Layer 4 of a small transformer language model trained on English Wikipedia (16 layers, counted from 0, width 96).
A neuron's activation on a vector x is ReLU(weights . x), where the dot is the dot product.

Input weights of the MLP neurons that the questions are about. A number n stands for (n - 500) times 0.0021.
n2: 493 404 526 522 516 414 519 650 480 544 462 394 342 567 401 649 468 540 530 219 481 405 298 660 533 482 481 413 253 475 427 469 429 656 452 709 571 406 494 642 432 527 494 689 521 346 570 494 547 514 547 549 708 348 568 595 603 523 509 631 340 428 468 559 464 621 507 612 390 513 582 543 778 344 362 574 525 730 561 255 414 483 600 312 497 494 493 524 506 528 658 321 399 507 423 543
n7: 614 558 500 527 485 671 506 538 409 234 461 653 442 459 296 617 530 569 649 470 341 575 476 503 369 680 292 415 491 673 470 350 457 647 494 503 514 689 426 514 468 491 454 648 543 633 558 536 491 367 497 566 320 520 564 613 584 472 491 440 512 484 664 382 516 371 546 455 372 573 540 500 506 494 400 655 458 466 605 413 440 362 462 567 521 526 410 714 299 433 584 611 586 420 309 584
n21: 375 470 525 385 529 509 526 480 473 231 552 510 602 336 527 511 603 480 559 533 534 550 541 572 446 502 571 530 353 565 477 525 546 476 563 608 528 559 613 511 384 409 483 498 502 550 483 447 535 492 552 426 490 472 406 491 675 388 596 443 447 472 576 377 473 602 466 476 604 456 705 590 400 309 423 390 533 662 519 459 443 430 519 569 493 633 463 511 531 445 345 512 392 581 541 540
n74: 545 452 493 536 281 572 458 442 230 462 358 534 535 424 480 597 621 360 313 610 503 575 635 632 596 516 471 411 521 580 306 582 333 503 483 619 618 503 526 323 723 525 374 395 259 602 395 592 573 525 685 357 467 449 705 448 571 462 478 431 627 532 529 665 547 382 293 392 445 390 510 706 555 548 312 552 608 470 493 570 406 575 526 509 545 571 374 668 787 465 451 503 448 500 642 544
n79: 317 536 466 599 562 244 496 375 517 606 558 710 532 750 538 449 566 435 543 365 201 430 517 264 476 716 521 548 327 464 636 528 492 496 544 508 558 659 627 436 379 575 126 567 492 579 584 571 444 187 487 424 454 544 557 409 190 617 651 483 788 393 525 483 586 368 428 720 538 475 389 231 413 452 292 648 739 302 612 513 628 743 675 528 516 78 431 496 632 432 542 533 430 368 684 705
n107: 506 520 423 503 645 494 424 553 506 519 629 460 572 585 372 551 509 481 537 515 666 683 437 532 334 411 441 354 516 512 750 626 461 506 551 625 462 529 427 262 607 475 404 557 584 488 386 392 439 516 435 478 512 612 440 535 580 432 622 467 433 439 503 690 589 387 406 485 566 560 387 491 453 444 512 700 544 536 643 180 453 466 637 477 515 642 158 461 426 577 580 313 497 466 542 500
n119: 640 446 504 739 519 603 511 307 461 460 424 358 323 492 630 556 783 427 508 412 609 208 511 598 514 475 584 426 686 406 403 632 474 544 705 549 595 566 526 432 529 196 703 664 363 414 473 466 525 316 438 612 587 781 650 603 669 438 529 422 299 488 426 443 462 237 326 637 342 598 584 694 714 457 575 258 659 485 459 500 448 376 562 547 419 475 365 581 574 386 548 437 441 325 369 417
n155: 536 527 244 364 497 439 497 604 493 387 329 575 543 775 292 533 459 550 763 548 437 483 528 540 464 444 483 457 468 567 598 520 329 674 755 662 719 304 524 702 386 591 549 589 552 624 356 593 553 515 593 394 542 470 478 585 546 615 470 579 395 319 629 433 468 493 570 555 513 434 588 646 619 171 486 396 527 455 428 661 483 582 366 533 663 487 237 279 466 500 382 370 422 363 417 404
n156: 641 611 346 309 576 572 404 252 493 434 665 529 664 639 536 595 569 529 529 555 479 411 205 351 321 650 353 518 525 564 417 460 528 555 676 583 404 480 463 513 655 352 430 611 627 427 364 319 466 823 572 497 395 430 485 545 496 457 537 479 500 481 545 294 468 559 405 524 385 739 581 229 489 583 521 496 709 689 241 412 435 381 568 620 544 547 521 539 455 467 719 559 548 564 476 450
n163: 571 438 496 533 474 478 519 344 375 572 317 496 460 377 473 678 590 387 465 600 310 272 560 610 528 608 548 441 625 504 385 554 371 646 663 670 443 327 511 366 325 486 694 402 355 447 709 417 420 730 633 367 363 489 611 604 651 484 493 436 420 375 545 577 249 522 694 515 618 382 508 529 638 613 632 390 753 618 414 496 500 261 779 460 404 647 558 543 481 543 329 852 319 346 595 315
n173: 423 480 628 327 607 467 401 643 668 243 405 444 419 543 669 561 594 584 497 639 653 437 352 454 605 487 626 486 465 575 390 361 445 460 696 625 461 563 563 506 471 551 786 413 370 537 466 480 670 673 469 384 469 617 518 633 514 560 625 483 592 338 653 362 344 537 353 520 425 691 503 704 715 294 449 430 387 510 373 407 590 363 480 477 580 425 323 443 313 258 484 527 457 500 402 523
n197: 535 582 437 750 517 453 417 363 363 324 613 493 212 287 441 497 321 328 507 523 527 540 622 447 487 539 796 472 598 339 666 536 524 386 643 483 570 672 437 412 382 574 377 490 513 534 503 632 359 457 412 534 247 588 475 520 545 718 530 665 658 656 627 507 462 413 466 453 503 414 452 594 574 339 463 429 778 438 530 679 650 665 441 584 470 368 462 433 580 565 519 382 483 431 344 474
n198: 711 633 678 485 750 324 364 526 633 688 681 393 376 350 207 407 805 219 678 515 445 344 46 327 236 491 699 397 464 625 468 103 695 383 542 480 403 708 157 495 524 575 396 288 523 470 388 367 667 299 536 527 345 581 417 602 627 433 615 726 946 542 476 333 662 593 375 642 541 106 339 519 660 720 465 474 563 375 412 605 529 428 471 642 437 351 388 663 666 585 765 637 437 661 336 489
n207: 446 584 732 574 606 410 182 561 455 458 658 569 508 620 330 373 433 377 500 531 277 312 571 704 441 640 539 418 414 492 405 368 244 418 425 476 537 562 430 508 370 631 608 437 522 618 468 425 500 390 434 418 328 389 734 543 435 410 666 445 480 470 278 557 683 621 592 716 464 340 375 656 801 549 354 603 402 735 347 462 317 681 419 477 539 289 353 735 602 549 698 441 861 609 460 443
n208: 444 512 679 671 352 668 439 594 264 531 464 773 756 339 335 618 273 616 150 590 634 541 508 452 465 472 834 409 496 311 387 199 420 447 710 604 471 573 626 401 536 716 604 438 306 752 443 367 897 287 633 372 295 544 548 602 500 405 435 558 504 380 426 428 589 443 416 525 473 462 496 679 262 560 388 431 561 400 698 592 353 427 419 425 557 641 491 621 685 492 427 591 573 458 421 417
n214: 572 385 539 299 422 637 614 497 656 556 453 490 358 441 532 444 616 532 355 556 357 587 403 243 571 449 537 533 474 558 527 470 506 460 497 541 863 589 485 452 439 542 225 722 447 450 591 362 542 513 484 372 703 530 470 559 426 627 466 463 369 507 633 567 552 341 487 456 448 468 359 509 467 572 585 552 348 525 762 553 333 461 534 632 614 598 293 473 388 449 517 606 562 388 468 514
n220: 448 358 379 388 570 417 618 268 344 518 446 651 490 672 620 554 850 711 555 595 591 500 310 588 302 372 434 462 521 581 500 612 534 460 369 550 543 654 582 321 571 244 561 283 409 480 476 627 464 439 403 576 676 435 482 490 503 493 568 477 337 371 520 551 428 576 355 560 448 446 531 654 591 642 497 483 560 510 414 553 411 462 669 449 375 666 324 494 563 503 587 497 510 398 732 567
n223: 607 368 351 541 349 387 418 543 311 576 881 578 518 831 380 421 485 453 465 541 274 677 519 507 225 551 500 587 508 636 570 740 427 417 833 390 645 611 660 587 500 407 554 561 521 670 434 340 471 593 496 565 312 647 648 459 367 291 404 564 427 386 493 496 590 459 661 202 511 454 504 489 619 535 428 508 624 373 530 540 605 532 456 289 571 404 484 557 413 162 328 447 522 492 565 462
n226: 397 538 506 532 605 468 444 643 547 434 490 502 418 482 473 502 519 490 570 537 553 498 496 412 491 536 428 474 449 522 547 552 519 592 592 551 450 491 459 500 473 484 466 630 507 566 476 419 409 397 526 461 657 465 446 612 578 502 507 573 477 540 576 546 558 502 511 583 516 466 539 553 451 502 326 433 496 414 519 400 360 555 553 505 621 506 475 504 483 495 563 596 374 508 405 479
n236: 327 361 572 600 513 516 475 441 636 395 593 566 445 637 370 524 554 411 595 535 368 513 519 665 482 635 494 424 407 379 750 625 484 373 547 452 603 803 509 472 614 554 561 293 395 535 427 363 383 578 457 636 455 485 490 349 447 254 438 500 387 575 569 487 660 642 355 465 515 535 315 350 367 553 379 567 673 519 433 750 472 483 562 576 531 478 457 452 475 369 624 573 544 640 702 518
n238: 381 724 750 485 508 504 481 567 504 637 447 660 427 476 399 601 387 512 391 541 515 515 648 463 550 507 646 279 252 533 483 475 688 477 624 508 583 441 507 398 445 744 420 455 365 500 583 454 606 565 500 376 339 848 480 395 261 528 604 553 327 508 534 652 329 176 381 523 549 289 426 555 448 614 618 714 440 707 330 480 500 401 474 595 504 393 527 608 684 569 373 583 623 512 496 30
n242: 542 588 264 450 674 698 428 489 315 361 461 455 176 760 515 662 329 613 410 464 500 406 511 575 408 381 607 462 640 486 508 636 541 500 635 682 403 454 661 629 260 566 449 325 380 580 536 526 472 492 576 596 559 634 323 744 515 606 589 500 796 593 450 437 537 464 393 337 675 511 522 332 314 451 580 561 741 518 464 674 547 432 383 427 453 560 440 294 381 521 429 337 428 478 361 480
n257: 534 354 446 487 653 571 436 446 660 514 426 513 516 411 460 379 454 636 598 577 659 279 651 503 675 478 362 718 486 268 671 632 626 409 510 336 773 561 458 337 430 469 477 641 598 680 455 372 348 321 490 257 503 491 469 403 382 572 500 441 450 679 458 483 557 633 487 347 588 540 473 516 606 619 565 452 649 487 334 566 439 388 404 597 387 666 432 556 536 509 370 588 516 497 507 339
n263: 701 487 418 449 411 456 429 289 568 504 389 443 503 482 303 370 733 471 504 690 476 313 452 446 481 477 561 414 768 426 376 411 535 524 500 614 727 564 524 592 500 415 663 311 649 589 588 476 553 603 325 488 319 507 587 571 450 708 426 380 367 493 385 655 373 531 726 462 427 416 647 738 381 582 596 604 429 590 521 515 296 589 580 556 449 584 621 432 401 335 280 627 311 444 393 469
n285: 410 365 671 344 526 768 515 574 274 524 557 574 475 373 692 578 545 691 473 567 519 239 459 643 397 338 445 692 484 654 357 392 591 325 512 353 544 813 404 421 500 311 519 646 557 530 562 387 580 524 453 367 557 475 313 519 597 727 727 691 534 476 623 269 562 601 470 582 483 641 446 453 539 266 549 500 574 367 388 472 693 567 625 356 315 493 554 290 280 601 434 496 445 627 628 668
n293: 287 563 379 555 577 567 415 327 452 428 567 417 345 607 569 590 528 458 290 409 391 418 488 524 486 308 542 375 526 647 500 420 600 414 578 503 553 437 431 612 461 380 668 525 587 540 584 515 405 477 257 508 509 292 546 412 465 423 515 543 635 447 439 566 364 601 644 500 443 459 585 467 368 529 448 465 585 506 638 768 549 596 455 689 351 728 484 340 702 414 457 512 545 554 636 548
n319: 533 397 625 525 613 415 528 533 511 440 642 705 538 245 587 578 415 382 610 440 396 489 489 517 393 609 451 448 470 583 438 364 388 465 327 529 508 549 514 520 317 723 536 518 737 614 331 414 469 462 641 419 734 493 444 553 610 426 497 606 471 443 391 226 332 733 529 783 493 572 562 545 463 212 439 392 771 457 358 662 409 511 517 746 391 680 515 352 511 483 437 511 629 380 321 464
n325: 422 539 514 437 513 544 327 563 391 450 679 503 497 657 524 712 385 391 619 480 555 577 547 599 519 601 447 415 609 470 589 360 250 628 522 520 335 444 693 851 625 478 544 558 503 429 519 463 598 387 648 525 274 307 539 413 643 518 738 615 534 427 349 483 611 544 479 389 319 613 483 526 716 278 381 550 581 551 358 309 356 429 427 562 467 576 409 465 453 471 387 605 400 424 684 485
n337: 582 439 439 466 484 608 645 532 565 450 439 632 424 612 532 328 500 565 345 478 453 491 337 472 650 524 608 454 549 503 422 587 500 668 712 494 493 534 442 551 303 482 516 287 376 231 546 516 542 587 650 418 671 579 493 614 361 337 433 381 395 410 732 686 555 348 655 556 480 418 589 352 595 643 594 654 528 411 528 457 550 458 363 587 509 576 358 595 435 506 523 319 540 455 613 353
n341: 380 493 314 267 538 472 411 554 460 386 410 611 396 394 596 428 649 713 758 757 472 314 458 581 366 417 698 355 637 622 269 670 423 396 581 507 705 514 520 563 564 332 584 337 591 490 563 451 507 340 442 519 461 436 496 545 629 594 500 680 391 303 531 521 468 428 757 597 458 606 670 667 431 439 615 420 490 570 365 316 452 533 480 507 466 558 672 270 555 573 564 507 411 432 647 395
n350: 269 403 328 340 623 565 458 472 476 521 676 704 534 691 726 599 353 452 436 656 563 642 264 500 649 619 500 710 419 662 601 430 410 365 656 318 657 625 306 448 568 419 445 751 493 496 574 690 549 276 552 591 363 328 447 454 332 387 413 419 315 736 454 468 663 442 524 165 597 586 508 556 512 665 492 678 527 872 269 484 339 532 394 496 378 538 336 471 473 463 403 492 511 452 566 574
n360: 517 543 709 668 162 560 520 492 302 620 373 558 606 509 438 554 831 450 479 496 226 412 634 524 637 465 352 390 365 252 465 287 397 552 311 492 786 452 627 368 335 684 455 439 565 658 618 451 457 578 462 294 377 676 710 556 554 399 496 597 508 513 468 488 500 617 603 488 313 467 413 562 542 668 184 534 444 705 605 285 524 770 555 457 472 390 429 496 737 783 647 347 659 492 402 405

Each question shows a token from some text and the vector x that enters the MLP there. A number n stands for (n - 500) times 0.0081.

"se": 441 564 438 455 425 683 698 473 542 467 737 452 572 487 589 460 401 647 588 368 475 451 669 476 423 531 370 667 422 355 222 494 577 469 542 373 487 429 548 455 790 716 663 346 532 486 228 807 479 402 527 684 557 600 546 424 533 537 465 428 602 585 564 439 343 474 506 623 715 303 641 426 631 479 484 284 191 670 614 412 498 337 506 217 535 622 600 381 352 506 456 485 483 339 627 477
The three highest activations, in order: n21, n341, n220

"ot": 519 531 489 349 428 648 617 480 680 499 669 391 526 315 654 510 402 531 484 336 466 484 734 514 541 539 438 650 411 395 333 379 589 601 486 475 488 399 567 560 664 617 611 471 549 505 194 650 415 545 500 737 413 645 464 375 496 628 555 359 643 703 463 474 295 482 555 594 730 402 522 443 487 574 460 423 167 608 514 486 439 415 588 145 506 440 540 376 396 634 450 463 419 306 739 596
Which neuron lights up most? n285

"|": 513 504 506 462 412 736 556 476 528 605 709 336 507 473 640 509 446 552 512 367 523 365 621 422 605 586 288 567 457 432 237 384 468 532 484 442 559 415 583 447 733 596 482 344 497 402 297 781 390 558 479 696 488 561 518 479 497 524 478 382 762 594 487 390 514 490 516 580 853 515 501 565 579 541 501 281 277 647 599 470 472 462 564 231 428 558 562 337 342 464 510 502 530 304 553 586
Which neuron lights up most? n285

"is": 430 633 528 308 420 737 541 445 713 411 576 505 509 458 521 387 459 574 610 425 433 547 702 483 464 649 495 577 599 407 381 484 447 441 503 413 554 428 621 527 808 515 478 401 525 476 341 614 379 578 374 757 517 477 598 394 525 457 481 561 605 623 566 459 284 549 617 545 776 305 670 367 520 621 455 259 112 518 704 454 553 418 501 310 355 519 503 397 460 521 449 401 537 285 656 469
Which two neurons fire most, strongest first? n341, n293

"ry": 429 613 451 333 432 656 664 434 696 568 638 476 626 427 581 442 460 584 488 400 411 574 731 438 451 620 529 653 536 282 195 448 572 497 561 302 407 395 490 502 732 533 497 299 579 435 272 767 573 390 617 749 648 519 533 421 490 586 501 565 586 489 572 591 304 532 518 663 698 252 464 475 644 552 369 312 234 597 577 444 452 387 469 299 555 573 609 423 448 452 489 351 497 346 650 468
The three highest activations, in order: n337, n341, n220

": ": 515 578 502 504 483 619 535 596 527 529 557 479 439 452 510 427 412 425 565 364 512 556 682 389 600 668 467 421 535 366 318 408 492 575 532 325 583 458 513 526 753 549 463 363 517 469 159 799 390 577 450 721 376 503 553 445 505 504 506 481 730 585 454 424 488 474 599 672 688 326 548 507 630 552 474 283 308 612 604 488 419 498 598 365 476 590 658 386 231 475 543 389 619 265 557 597
Which neuron fires most, and how strongly? n197, at about 1.4

"ab": 406 651 668 419 561 641 528 468 560 419 705 507 499 445 643 438 490 619 519 379 479 595 749 326 475 563 406 623 409 583 357 379 575 567 539 481 405 378 445 542 802 619 554 462 445 503 198 723 446 529 471 759 536 456 672 363 481 444 623 370 550 746 566 510 166 569 619 565 637 335 509 394 391 618 403 391 357 527 606 430 519 404 414 323 473 549 481 461 392 557 388 379 479 341 709 432
Which neuron fires most, and how strongly? n293, at about 1.4

"Republ": 414 557 535 539 649 652 757 466 724 548 752 259 551 431 668 425 417 655 609 311 330 530 683 460 454 570 475 695 469 297 455 331 563 540 613 383 555 331 463 402 720 567 579 543 486 398 288 705 570 548 495 651 493 415 514 574 493 447 535 288 524 512 633 537 397 510 603 609 664 383 439 484 486 660 544 332 414 418 646 520 481 345 480 380 489 516 489 299 321 596 449 392 469 273 523 446
Which neuron fires most, and how strongly? n337, at about 1.1

"8": 534 625 508 379 465 646 550 564 628 579 703 404 460 424 527 351 472 602 698 290 478 691 769 320 584 617 423 555 429 364 356 290 432 541 499 314 571 293 460 510 643 598 493 379 558 384 151 583 427 660 602 665 395 511 542 429 455 417 508 471 684 533 531 491 385 423 582 648 735 334 602 573 515 599 465 273 224 584 552 540 525 340 509 287 484 614 601 486 523 494 519 385 602 355 623 549
Which two neurons fire most, strongest first? n238, n360

"6": 624 606 459 420 433 643 519 511 766 577 747 397 521 397 519 366 516 591 655 343 484 697 732 393 560 572 451 556 510 317 344 353 491 556 477 348 572 307 411 442 684 630 507 383 549 446 152 521 393 538 612 690 433 525 618 427 503 506 554 470 663 545 451 501 369 454 646 659 737 306 567 599 517 593 414 259 111 558 586 483 539 350 545 323 482 642 576 414 410 523 438 365 543 391 498 477
The three highest activations, in order: n198, n263, n360

"has ": 381 539 650 407 448 671 781 440 603 459 609 432 600 506 598 403 453 521 552 491 446 431 759 573 503 566 401 438 524 435 251 382 512 460 489 387 550 380 578 483 657 554 500 435 477 529 237 684 419 469 508 779 512 520 618 448 521 444 542 464 647 623 549 465 435 514 426 667 750 434 618 368 683 660 438 229 347 673 640 482 473 448 503 316 499 500 423 330 219 484 465 409 504 347 450 561
Which neuron fires most, and how strongly? n119, at about 0.81

"mar": 505 628 597 412 478 557 649 401 623 525 623 420 547 265 517 503 408 585 574 360 513 646 752 403 480 462 480 456 387 334 234 448 580 503 561 334 491 443 461 568 800 683 543 467 559 501 269 620 482 511 600 742 493 578 564 358 588 491 430 255 724 680 452 465 403 559 592 593 758 244 496 498 497 507 400 298 184 580 578 496 594 381 559 347 456 567 480 532 443 572 474 320 527 329 675 409
Which neuron fires most, and how strongly? n238, at about 1.4

"===": 375 496 537 408 545 709 708 488 670 522 576 531 489 434 527 400 589 547 638 370 463 439 756 358 552 586 379 557 408 413 339 424 528 682 492 454 574 554 563 485 716 512 474 350 517 461 194 709 400 646 613 705 466 448 654 494 292 549 478 467 584 625 406 431 562 593 515 559 705 384 494 478 568 583 484 418 288 533 502 532 461 442 477 274 432 632 510 289 305 387 570 364 495 293 571 632
Which neuron lights up most? n236

"- ": 337 601 581 343 524 642 554 522 561 500 577 385 425 476 622 363 515 493 534 402 493 425 677 476 521 634 353 496 534 381 399 351 579 534 545 382 569 371 546 453 769 473 354 392 620 469 322 616 456 726 584 701 466 559 540 502 475 582 473 358 630 597 402 439 552 488 505 628 710 368 630 615 516 591 469 395 254 430 686 407 409 402 600 325 475 625 593 360 307 501 537 355 618 257 613 699
Which neuron fires most, and how strongly? n263, at about 0.65

"K": 527 562 401 464 484 586 606 497 643 549 540 389 485 368 629 481 460 586 606 295 454 540 735 239 576 654 346 509 478 318 359 479 548 528 555 277 672 498 586 528 710 511 575 373 531 390 138 741 554 629 546 688 484 479 508 499 514 518 474 413 620 622 598 436 369 506 536 568 659 399 623 442 480 588 487 303 292 611 645 346 426 409 436 357 493 519 657 445 362 525 508 445 456 314 565 692
Which neuron fires most, and how strongly? n263, at about 0.27

"atic": 543 507 526 459 453 750 721 447 768 505 682 414 549 460 387 493 369 567 584 276 470 524 637 510 555 606 547 627 456 513 250 346 513 487 558 292 530 260 527 543 795 628 444 516 363 396 356 662 354 586 335 691 513 502 489 408 506 446 499 401 712 555 436 517 428 474 539 658 679 285 462 580 597 653 534 273 253 438 574 536 477 354 573 353 452 641 595 421 504 594 475 396 546 271 691 469
Which neuron lights up most? n293

"elec": 504 487 536 343 477 722 574 504 549 484 748 249 603 360 644 467 324 631 533 300 423 536 757 582 473 597 438 732 472 396 267 367 586 593 472 391 495 487 502 487 639 552 484 528 503 607 287 698 445 513 539 684 578 457 526 412 551 518 420 436 620 675 467 491 307 470 515 648 720 395 505 435 658 630 503 168 111 650 503 576 534 333 532 530 407 553 482 407 366 422 405 419 579 313 671 429
Which neuron lights up most? n257

"pro": 540 607 567 319 552 585 812 590 604 364 669 370 590 470 649 482 516 604 497 402 518 561 861 560 483 527 500 744 444 460 235 359 475 579 526 475 415 420 478 519 635 486 515 473 589 560 242 736 511 441 417 721 497 483 645 416 538 447 426 399 567 572 478 443 297 502 600 602 806 342 489 448 490 548 453 277 353 552 530 440 438 363 577 294 316 523 518 454 354 531 527 375 542 315 538 452
Which neuron lights up most? n21

"2": 535 524 442 340 419 616 772 520 647 579 670 337 534 465 568 441 538 571 680 310 445 577 727 403 552 667 424 548 462 348 333 425 536 545 540 326 645 361 480 479 800 512 413 417 506 383 112 731 356 655 634 602 521 501 513 449 547 492 618 550 554 521 514 465 375 425 498 561 775 389 649 556 502 525 450 337 183 529 532 529 452 453 479 238 545 669 608 427 352 512 469 382 537 334 535 566
Which neuron lights up most? n155

"umb": 622 445 448 479 492 736 649 420 661 443 724 497 488 358 477 483 323 593 464 315 416 621 736 375 556 621 466 661 520 451 208 497 570 562 522 338 486 269 492 565 805 406 563 502 385 422 244 598 451 498 476 770 525 576 587 400 616 548 604 347 567 642 525 570 279 560 513 699 677 412 464 526 392 582 409 314 277 530 580 409 446 409 539 480 466 612 590 542 443 571 461 376 434 303 577 431
Which neuron fires most, and how strongly? n119, at about 1.2

"| ": 418 443 531 374 472 541 633 515 598 520 610 375 490 443 625 499 544 560 525 385 477 492 680 411 481 583 449 633 489 371 350 405 519 517 498 443 573 425 508 534 817 541 451 499 496 481 267 582 428 523 593 705 474 421 676 562 547 490 535 460 667 630 494 596 436 499 583 545 746 499 603 480 546 620 367 237 277 640 585 486 469 317 603 330 456 644 569 270 125 506 466 346 535 331 640 478
Which neuron lights up most? n350

".": 437 591 591 510 489 637 624 485 575 576 717 342 610 456 529 336 647 544 482 332 513 576 671 351 499 561 419 377 448 361 285 320 578 547 497 446 498 258 597 528 673 604 574 509 391 413 228 653 496 443 446 741 510 600 671 520 528 646 526 428 702 562 510 473 512 540 552 594 703 316 373 519 483 690 369 270 238 580 564 529 480 651 412 288 461 526 636 412 339 574 403 316 484 382 674 473
Which neuron lights up most? n360

"100": 569 515 493 308 409 624 620 413 778 421 729 299 550 348 630 442 618 625 527 324 382 530 855 445 502 489 507 693 550 446 268 363 527 502 478 389 530 301 394 559 649 553 492 550 533 441 190 434 358 512 660 721 530 599 608 501 620 560 540 540 511 445 455 565 350 488 576 605 751 341 552 574 420 625 412 381 309 501 545 523 482 400 513 352 496 567 648 468 281 548 537 349 451 444 560 400
Which neuron lights up most? n341

"ak": 497 438 450 409 483 614 454 406 669 459 755 468 518 494 662 496 470 636 528 368 463 588 652 348 509 666 449 693 560 366 373 445 556 476 479 440 393 312 616 534 776 665 491 431 452 531 232 572 476 417 523 791 558 588 618 463 562 432 591 484 495 680 593 563 165 581 585 620 558 392 369 402 518 589 398 360 231 627 649 457 454 416 415 378 459 508 585 414 405 577 428 377 260 380 833 454
Which neuron fires most, and how strongly? n325, at about 1.5

"3 ": 581 465 530 505 514 602 355 462 656 405 666 274 591 455 551 386 547 596 534 424 402 573 662 608 483 607 388 641 586 373 397 387 555 500 484 439 477 397 403 564 670 654 525 532 536 525 111 572 450 494 563 773 466 522 642 585 494 502 558 562 624 685 535 578 386 537 537 613 754 304 371 533 447 603 370 452 219 541 511 518 552 378 484 310 429 575 599 388 168 555 491 371 436 399 448 388
Which neuron fires most, and how strongly? n198, at about 1.3

"(": 472 498 478 365 470 636 586 481 552 516 726 386 495 364 580 415 520 414 467 368 428 595 757 442 451 672 575 568 475 358 405 474 497 524 581 446 590 269 550 477 721 477 526 378 458 477 229 743 391 627 495 715 518 498 542 605 415 465 547 406 714 667 457 402 530 531 542 679 702 391 547 526 612 454 438 233 266 603 592 504 457 461 565 272 496 534 621 372 271 537 503 355 550 292 508 625
Which neuron lights up most? n197

"Par": 514 481 550 447 421 590 586 452 612 329 629 262 615 286 644 518 480 633 546 364 443 595 847 509 488 674 444 595 554 368 305 461 665 582 556 349 473 429 513 525 641 436 364 697 474 589 331 629 524 442 484 743 597 604 621 484 595 485 491 289 620 632 580 531 290 435 534 481 665 361 552 513 462 640 350 353 287 522 570 538 509 442 472 291 381 455 486 386 330 612 532 430 348 359 545 453
Which two neurons fire most, strongest first? n119, n21

"the ": 441 524 435 381 404 585 591 476 571 464 626 457 524 538 558 385 480 551 493 404 492 515 847 498 403 668 474 596 470 508 255 343 566 463 431 391 543 379 468 494 730 500 584 505 523 461 249 691 464 503 578 673 519 492 605 457 573 513 566 409 690 698 586 486 486 468 534 677 720 414 507 438 590 605 409 331 351 574 577 464 476 445 559 339 390 551 576 382 167 464 548 394 490 306 596 618
Which neuron fires most, and how strongly? n285, at about 1.3

"H": 497 524 534 455 509 552 588 377 700 442 680 387 458 403 705 430 547 587 549 308 486 556 743 288 449 740 358 628 474 249 280 433 616 475 555 454 557 405 532 606 705 422 426 472 433 544 76 597 447 605 562 688 477 549 632 576 626 500 500 445 536 660 555 504 419 486 635 541 612 399 573 467 461 676 413 289 260 633 569 406 441 283 425 419 450 606 554 393 316 547 543 470 375 436 673 569
Which two neurons fire most, strongest first? n156, n21

"ex": 411 614 514 384 530 606 626 478 620 507 716 366 549 505 531 511 445 727 533 343 561 554 721 454 337 561 450 557 405 337 344 286 535 525 561 484 403 357 696 472 818 528 386 477 472 454 301 683 433 475 478 665 493 561 623 453 586 380 452 296 655 725 541 464 377 454 518 664 744 414 448 509 503 712 542 447 250 575 592 428 440 433 651 242 416 508 477 466 430 610 468 278 518 379 600 436
Which neuron fires most, and how strongly? n107, at about 1.8

"co": 461 505 563 425 479 680 620 562 652 431 691 307 477 387 714 459 383 607 523 399 596 485 794 489 525 599 403 722 464 392 472 358 531 472 634 389 566 334 636 507 678 598 479 364 631 452 361 662 544 454 528 712 548 557 513 300 493 390 480 402 653 384 550 480 426 395 547 678 792 340 631 515 541 472 455 263 198 635 612 407 458 381 509 309 521 385 497 339 421 406 527 461 462 355 549 504
Which neuron fires most, and how strongly? n173, at about 1.9

"of ": 398 420 608 384 392 574 555 552 607 436 629 491 527 602 488 441 423 560 663 324 496 548 675 537 481 647 422 619 585 425 274 375 541 452 540 428 529 383 408 522 754 534 520 449 428 522 223 740 462 548 535 676 506 492 554 449 621 502 573 432 741 660 429 451 531 526 507 636 734 376 571 473 620 591 448 287 373 602 624 379 563 390 506 268 401 588 590 399 260 494 559 363 457 252 577 557
Which neuron lights up most? n325

"ers ": 513 505 670 377 535 693 531 486 589 470 652 399 485 496 638 360 399 555 553 352 447 487 790 473 479 555 403 444 452 275 359 455 480 429 455 430 497 324 585 423 726 512 519 463 429 488 264 520 465 532 572 738 518 532 544 454 600 514 524 490 772 708 564 475 516 493 542 654 780 322 515 445 465 560 484 436 274 583 594 468 440 562 555 225 453 552 599 376 246 521 534 471 570 293 607 546
The three highest activations, in order: n242, n285, n207

"ail": 491 572 458 428 427 695 539 510 610 548 562 285 526 317 609 394 443 557 624 349 509 521 748 450 493 616 447 614 416 550 398 367 455 492 547 418 491 405 474 507 815 516 583 522 411 397 191 842 443 653 575 736 441 685 439 365 444 417 550 423 674 506 488 474 296 525 561 659 636 298 635 529 427 638 437 500 304 577 612 449 444 548 570 299 403 528 531 454 488 575 556 448 477 211 548 572
Which neuron lights up most? n74

"S": 481 537 525 378 526 637 636 451 732 512 651 351 501 484 578 439 481 508 579 314 546 594 761 358 442 691 308 541 494 270 295 491 523 536 538 332 630 434 552 471 774 516 366 496 527 444 166 631 515 747 532 662 491 456 534 492 553 454 465 462 610 662 521 445 430 479 579 553 774 384 644 437 400 612 413 281 346 504 620 427 457 321 412 314 412 610 628 413 391 512 607 413 467 348 511 649
Which neuron fires most, and how strongly? n156, at about 1.9

"id": 576 596 493 414 474 661 656 545 658 598 606 333 491 430 442 408 368 623 633 340 459 488 717 477 519 585 570 314 373 387 309 335 504 584 529 413 597 437 579 471 902 511 601 334 430 473 264 663 463 542 428 777 513 467 415 483 436 469 636 381 624 645 450 489 288 524 486 566 694 289 453 518 398 582 520 261 276 531 598 480 523 557 597 249 462 464 625 464 459 571 554 496 494 274 670 538
The three highest activations, in order: n238, n263, n198

"i ": 460 536 533 440 546 538 497 491 639 580 660 450 500 513 565 310 495 517 601 305 480 543 698 450 486 640 402 521 448 310 360 353 607 501 479 434 528 354 488 457 558 637 524 413 443 484 147 719 504 587 510 738 486 538 550 498 469 501 502 485 775 667 506 541 457 521 498 651 773 312 473 426 571 612 450 475 169 525 600 499 404 535 505 296 450 395 590 429 321 606 526 513 545 246 632 548
Which neuron lights up most? n198

"tor": 405 606 492 417 451 608 676 454 620 385 640 428 537 439 548 453 444 560 585 315 397 509 718 392 578 563 530 619 498 586 193 376 510 503 582 383 426 403 528 474 736 697 598 543 490 536 246 537 424 565 561 751 601 587 624 538 562 419 433 393 627 566 508 538 292 526 552 687 686 265 571 446 491 617 485 334 97 449 549 469 518 315 495 294 417 453 565 471 399 625 510 341 533 299 851 487
Which neuron lights up most? n337

"rid": 422 584 576 425 406 660 633 535 622 473 646 449 635 405 684 575 386 631 603 327 361 530 715 438 546 542 479 621 454 327 298 427 560 564 511 314 451 445 567 532 863 576 645 470 530 486 204 660 475 607 630 758 482 366 491 458 599 399 641 451 462 681 570 493 324 580 445 591 664 359 492 523 535 545 461 422 281 563 484 516 488 260 494 422 429 477 533 334 262 526 485 462 367 297 666 462
Which neuron fires most, and how strongly? n325, at about 2.4